Layer 4 of a small transformer language model trained on English Wikipedia (13 layers, counted from 0, width 64). Numbers have three digits each and are written without spaces.
A neuron's activation on a vector x is GELU(weights . x + bias), where the dot is the dot product.
The model reads these tokens: " S" "pl" "it" " En" "z" " in" " " "1" "98" "4" "," " Ne" "il" " F" "inn" " and" " dr" "ummer" " Paul" " H" "es" "ter" " dec" "ided" " to" " form" " a" " new" " band" "." " B" "ass"

The vector x that enters this layer's MLP at each token. A number n stands for (n - 500) times 0.0059.
0 " S": 291567436828439631422460121648419472632489448450701387482331676699491420690591376623343256456676402389618380641082642478495538510375268583798360729397535334557504651464884598376547482466478578
1 "pl": 315551410810474596419420108656537534551649337413708382542355735740581542630471314688415296418650357410502436600231707507499536515420209480808332595334602337521492670405757669358530477517491618
2 "it": 297504409828485566451467158645519553555643337459773304543351705781616442528471336765386338466619373426517417571226629543461431490466221521791329693273553455505360663464770728373578486514467545
3 " En": 251530540759550607333516150534448471433706473632658397585319725755526418625505345652442263526685400403570396530100615547313493568456261513741314664282458391600493709401811690388661435503483490
4 "z": 331521485744505587361486192576476578497605414564554280509375761741611460499576358685466370313635411438640364534188704559339504409526231469809282721372539205537524701413816731457544350587401551
5 " in": 322536407769572583356531121653475558559671400509608287498409729657551361721543344611348313462664389432589495538106620524419477522467208618802402698353514438536469640440832677311550395559411471
6 " ": 276509385796577514364625137577405547424609387490623317470412698739585440698535313621434342384677367527580402556132651508545423532418222542783359688330568364565464566435856708373609479495412617
7 "1": 301436451762501577441490141573445599418658388478595280354460752720552429541558278698426353398698472527528392593138626498547505605446219580818357692352615321476370672418869623406546452564490497
8 "98": 259583446773470631313573149640470655501645375462636255494370790683470492486439336714440334437699482582527340588135540522495473564496231531757350564337529377454416686494868650437608591411461477
9 "4": 264556447743472617415552141604409622419692361444661296420417766684523483480556304661456382373710429455544355551208644546518562517502219693779297642352560308501364618444866632405598430468526511
10 ",": 359520342755524553358542123600574535476594399518657334421414738656553404560561313630386320441740332436580385539215643563421505530453235687812400659365446354454451690474835733429665433430396517
11 " Ne": 279570442770573637279555142653397564499583389602606361512393662677550523638632252667438350372734400390628392476136573518444574531502203426743346627330506405583450619402740763362627460559457586
12 "il": 269469427788623598307526177561533683577614379515570395482405685818562463476524357728435389448652496362529349530188611527390590468471203509838254610312525416530366691398783717383549491604390487
13 " F": 243505528790580594372504051507444503492727414570607419507470680651601448660545344673437318363656334444561356553184603509519476564448200467766335664300552410612436634535848683326541419603458501
14 "inn": 263590463793583621395547217531488685540590314475618376432433775667600476472536370712467370368603485436526370617077620495426565497456193465822285565309514416549264716480771664394551472631388574
15 " and": 316499404713588550361537109511567537538632419596620337452454725687568398558573335675382310444707369402501354567139647580412557501450223640827315710364456414542430590459784720361633425495409559
16 " dr": 364561397754553640301503120508498525452623367546684401426387828787548484594372285697366430453645403465487326621125714476401389571453221486801352643424506324478517677525653722437589495493501620
17 "ummer": 296551473802530556380545205670414583596662324505680273427456774727529379587501361667298381421678472471494439584158563554376471497502191615757404598237610393535431673479758675301545485545403579
18 " Paul": 270599534742542668344544092600437549478545382581595343574428798622556450502493390693412394365741385362567313550209587537351539542501234561765351574293582192489471659460763697419616506594470537
19 " H": 280541494748615648418484103582440551416583382592649326436494737633565470619596272670381339397741349408548347560146633489507522512476207490783371631328594376601459602545726684363606436605371547
20 "es": 374524467730529616451492137626442638494607379544609330435418761681627423529546237710404361426687473438554414564135665563421489439410217573795340651327511418486470652397739721192640540563430526
21 "ter": 289559499729537577401515073533511673500673395588668395428439782652624475460487376713358372352637472403576382550239612502380471479466233520799218679298529421553450654421837691254577481567490491
22 " dec": 299550433779534575331516152579486592355656332596605382467335812743598426645554329644382274505583386455558400648135650508393551615425310534773320650288471473484468702544743755264595409462457539
23 "ided": 320584394764488607320590112647449545562642391608656364561342770767646394399523405671399290409618390411598426532136636585442562492483260623781308604326528349526401599355755737342537485455476582
24 " to": 324563392724562544339498086686539598479641364587637323431406764681568344558630356658386237456603356366592422606156541550408568557459255631789413721379522399550477582448787739368570379536429509
25 " form": 271614354775532563384492160687500491633589310537677305439426832746609415587462392652432327432607340466491446535203676486438422581548242599774311592349543443590325687353757716296548438513496536
26 " a": 301586448795558558280562088638401560463671352565742372443442714748543323637524318608384305462653501426562426597133556494454477470526261568759336694377403380541428576413800774440648431465525568
27 " new": 284513478762572533344543090594378538584692399563662339352489725772508331584463446678363297475635395413469447580161609566426481567509225613778263624327457395616355676429792705402571441539617522
28 " band": 324555515826480627324538089585441574578618457630625256416465816652592425519476336691330378353694439394595376558238662532399466571525239604753311613340512260521472631393632696313606440565501567
29 ".": 344481391845506568327505043604413648506578430560629389418430836715555400609551347618394342385678364449454397665194620555413454521378264682818370611368554365477469627519767664415555449500424510
30 " B": 272560517778593609424474022590445491442636358564665386395541780682588458636520316652403335409696312459501386546175622469505398527420230500786385653364594256566425589537756675437574499590488544
31 "ass": 358620417785562541481488146597439567598595309553700356420470814739611417462484317756434378357664479411500375514174714554405560423408188514687341590297512339533433606445752667342639600560440600

Each question shows the input weights of one neuron of the MLP. A number n stands for (n - 500) times 0.0034.

n182 (bias -0.013): 246410494454337296464347447450488488624546774412532295408492629399654407603604375517719350507472476584260428441442509378583823693679752638492558727406437465562467401553252531698276520460494528
Its two highest activations, in order, are on tokens 7 "1", 24 " to"

n158 (bias -0.052): 598468573457348449281529458268477317589463540459606407523461646516387589700594668432379388467573538544498521311498770345459522582550573571256587607504322713508619491414458609395593549526510264
On which token does it fire most, and how strongly? 3 " En", at about 0.79

n153 (bias -0.060): 541332454554438552485580550368409537350452407431568287605567217475499547463495539483565566364580385611654521585532656454656508582545583502496535555389509531479548405339596509533641591452499448
On which token does it fire most, and how strongly? 6 " ", at about 1.4

n48 (bias -0.059): 542609505599412390429500466659518456655518401548576489638478630537240349357606609473360452437414460288590761369723568671413222519666808561704733428465483435543321494491485268346541559430427643
On which token does it fire most? 25 " form"

n176 (bias -0.065): 405342431389715503430443543394379482674503484596454331705596451368340448682430299483488342528246494567631572549486526394588425543466567596530605574423557559554461521346505380476559505563421587
On which token does it fire most, and how strongly? 5 " in", at about 1.3

n241 (bias -0.028): 563416553555522448690651561398571422447699458495347464641652534666529577523562370523569413446438432622419496476424522541528416519417546386473498437530199549511429632507494403530389395550700345
Its two highest activations, in order, are on tokens 13 " F", 3 " En"

n46 (bias 0.051): 404559400396524581587499448558484498453406446421453431499489578434423603496566484405535617466555515485439645428596550691569364511482545469534413678535534487633532303564589505408291429389379603
Its three highest activations, in order, are on tokens 6 " ", 9 "4", 19 " H"

n58 (bias -0.016): 480681510291551367401606548584396256720675615477686416392574426744606451511448540572392484395549625372449564391641463448412470406487485480593535286389489448464683529473232593694474548516468462
On which token does it fire most? 17 "ummer"

n250 (bias -0.029): 701310511429448545651527434509494525450501354467648604568521503348507523389649639360375235642511439447495655698452348552373367670385523564596563397529402250655456515658475389483387480541521728
Its two highest activations, in order, are on tokens 0 " S", 24 " to"

n232 (bias -0.024): 556502498419450567456340567379504563408393378570448442640509472378623397419498633563509618463611384431394550438472630480503745391461549839674592406407496548504489458407355613481396376468492471
On which token does it fire most? 23 "ided"

n130 (bias 0.033): 620500481476519443527272457419479528512521417328706258602668471538854533620491726502641518729312538571563257398325272477414518565520533589448433508556727414413611425308584270374289507793570525
On which token does it fire most, and how strongly? 7 "1", at about 0.66

n83 (bias -0.001): 460326364451570364553504495579466502581597361390511522585460273485588357385509476488558485438467571434599680544637704299411502368321401559490464503690642332446754406619455759625590714482347593
Its three highest activations, in order, are on tokens 31 "ass", 4 "z", 1 "pl"

n224 (bias 0.009): 427708593415602550389551492487557443371476546459553625431364429492675508539501641314532488587518560545259467536296500458614516397532481624597558615524466544394554547436431329397552494706456436
On which token does it fire most? 5 " in"

n79 (bias -0.036): 557627615318652484570283556334602474379436619549462449592624593421620549559470452500510529478574610428419374521272566483622481471555433311341409523326550582609723674429380535440514374620561479
On which token does it fire most? 19 " H"

n159 (bias -0.003): 692578562506647433607583593472456474483370624403458353557540557486360443708458510389360333465473498536383584409420559613597643438462401693467533688501556525516492545429433384353379474610506454
Its three highest activations, in order, are on tokens 5 " in", 0 " S", 17 "ummer"

n247 (bias -0.070): 476337603310421484383403430621434556348352557583455632476581481423285464518580549517448515512383482593583479640471629517436536473503443359548522457409559680542547618278601605617596766637604369
Its two highest activations, in order, are on tokens 3 " En", 11 " Ne"

n10 (bias -0.015): 574431226469575591505727758248379453678479324658728665491464470479324430530457679481677387459663390819546430491515468427402596485410585816608298544236313376409499404464455321672418592608283677
On which token does it fire most? 15 " and"

n125 (bias -0.004): 314543660267532576582600532547373692545404427596602524475373610737870667325523456460543477752510860520364656493580415451288556382353420459370596509529691450372402557440503187563636419617413520
Its three highest activations, in order, are on tokens 14 "inn", 31 "ass", 12 "il"

n218 (bias -0.026): 620536542453507607409545342544700417350434542454379542633490674598677285394304702412473498451577492607491448588656567562660408620479572500479410698483384505366464459481395412529480457647552430
Its two highest activations, in order, are on tokens 16 " dr", 28 " band"

n183 (bias -0.031): 729726483502828627627293510482551471320517523570561494591600523610564165578356680217545483412428764371460604623336498576482516531534571347675603627419333492438401333578451261307425387342605470
Its two highest activations, in order, are on tokens 26 " a", 22 " dec"

n5 (bias 0.020): 491612462426491496457464360390544474475758666563493533504633445438485505471682489573479430507411441487606568329562448409562480438417528567517432512625401257510453459641506335581512463442411455
On which token does it fire most, and how strongly? 30 " B", at about 0.46

n165 (bias -0.062): 564448470443530562364389517384613602553560238483480715604421448464585666425750508441349479460498609539520678607530469410571592751572693418491413373528283367584247626272443544399414470415517567
On which token does it fire most? 14 "inn"

n76 (bias -0.037): 379558591482604424699530716270669730673415441607508592503521570486580433523541406398358565390472668767434461536435569430508422397548299334538550402364437464566583523446343618518437610482519438
On which token does it fire most? 14 "inn"

n24 (bias -0.010): 417348472431516610653400685482562656533618540403605408522464393531537469425314449365668456222666478559556514595398597434394504508616488525430623615405410680245588475308407621600555519680437395
Its three highest activations, in order, are on tokens 20 "es", 4 "z", 2 "it"

n127 (bias 0.028): 477481645361517524312555602612447855460599459443697620489436447512617301521379656535417450415644638475454669388425624274702664515339419343205385445638629437575662590419520536620405573330458502
Its three highest activations, in order, are on tokens 8 "98", 26 " a", 1 "pl"

n15 (bias -0.101): 263401369483405606417599612453380469385481457526813446503567441708536513427546505452550467411473366575518550351445411803568709526505625706476353562542475611317677232458472385571391378515520309
On which token does it fire most? 9 "4"

n164 (bias -0.036): 569602512429719396565491578605566367673342446596620433603617531611644550572333434458465510581395437520401476531345680450578317439574754595453444581386462620438483521484458386410377477411593366
On which token does it fire most, and how strongly? 25 " form", at about 1.5

n202 (bias -0.008): 673485522498575591501516471393564336339565358468593361471482590654385750398499419504562575341499528420296434555594539648554528550501603513477642545416444536519515649468373352331485450467499525
On which token does it fire most? 16 " dr"

n102 (bias -0.007): 573564521525350442377389429628326450458607534526550436486695533387398322671577423656552549514463583399367329650583522488367542793629699434414621545490535246463509394500434402641422476541469638
Its three highest activations, in order, are on tokens 28 " band", 18 " Paul", 30 " B"

n168 (bias -0.017): 351636285419601616626540556539633481507469520545451349461605475616642474465606439509771386338542569612503537515613514402515427494602318387455549459525394578511563312525452565482462389552587453
On which token does it fire most, and how strongly? 25 " form", at about 0.43

n197 (bias -0.029): 610538390279581614328419608272677524284359564514506401622522734446396439645678783337378591470557478406629439469372307653563607524287432592589437564604424534379465464597456556334251558527406628
On which token does it fire most? 15 " and"

n119 (bias -0.124): 417566439620380328762738466625746391587723566578328702483677625476199568428670312381344568508401438287688520343630494437683662474606482402604611344582437520500430481530533717499490258190458458
On which token does it fire most, and how strongly? 10 ",", at about 0.63

n26 (bias 0.004): 513577553464618471628454488488472538402638520532509498601469474454448415383397679616588439525466453494422424504468629488471494523512524550442574373477494377608599621434490460480551576363514340
On which token does it fire most, and how strongly? 3 " En", at about 0.67

n11 (bias 0.024): 629390526318439458455336458670441517352761313452791427469544405564528516477580589453553462582473394752350528427442593470511453373656524474264448552350587663299520491621513515427555795723480416
Its two highest activations, in order, are on tokens 2 "it", 17 "ummer"

n84 (bias -0.042): 624499605457573490614571352421480591530365438547822572479515630339510517249624445611593408301306344518473545398677765684508752527426572358309448660528443497499612372458452328447520737521324614
On which token does it fire most? 31 "ass"

n144 (bias -0.067): 527617583370290391415467421651508374330431697202467658459592393418447567374475672649624325445612354402474415425548668553636372353519781723593217426520692542330676505392644603423623404612405293
On which token does it fire most? 9 "4"

n47 (bias -0.061): 383447470278381558491524683358504416521463487446700533548555589488517413533368314494529549458601490546573658640547491589662426522676412510466379383474542666453641435632602621319543485228644409
On which token does it fire most? 8 "98"

n88 (bias -0.037): 650511416337545432417548507344717459349419486574465505488550463481696529698464624319477495534544603402482398451446553553558616428403459593634446444433450641507422550447502357507575402494403511
On which token does it fire most? 15 " and"

n61 (bias -0.025): 506481538449490326451613501670360471576373535212400393586400670459556605458321518388615535343300799484737459402584349623689302435642583459813458276549457480548485440553535696485627663531431420
On which token does it fire most? 8 "98"

n63 (bias -0.025): 541398482480637590609400671492771695516531718323618418464343451492400300584360495476764459489476456346488552491307455243560525465550292408414590630532523521668622436532454642446420328693603503
On which token does it fire most? 5 " in"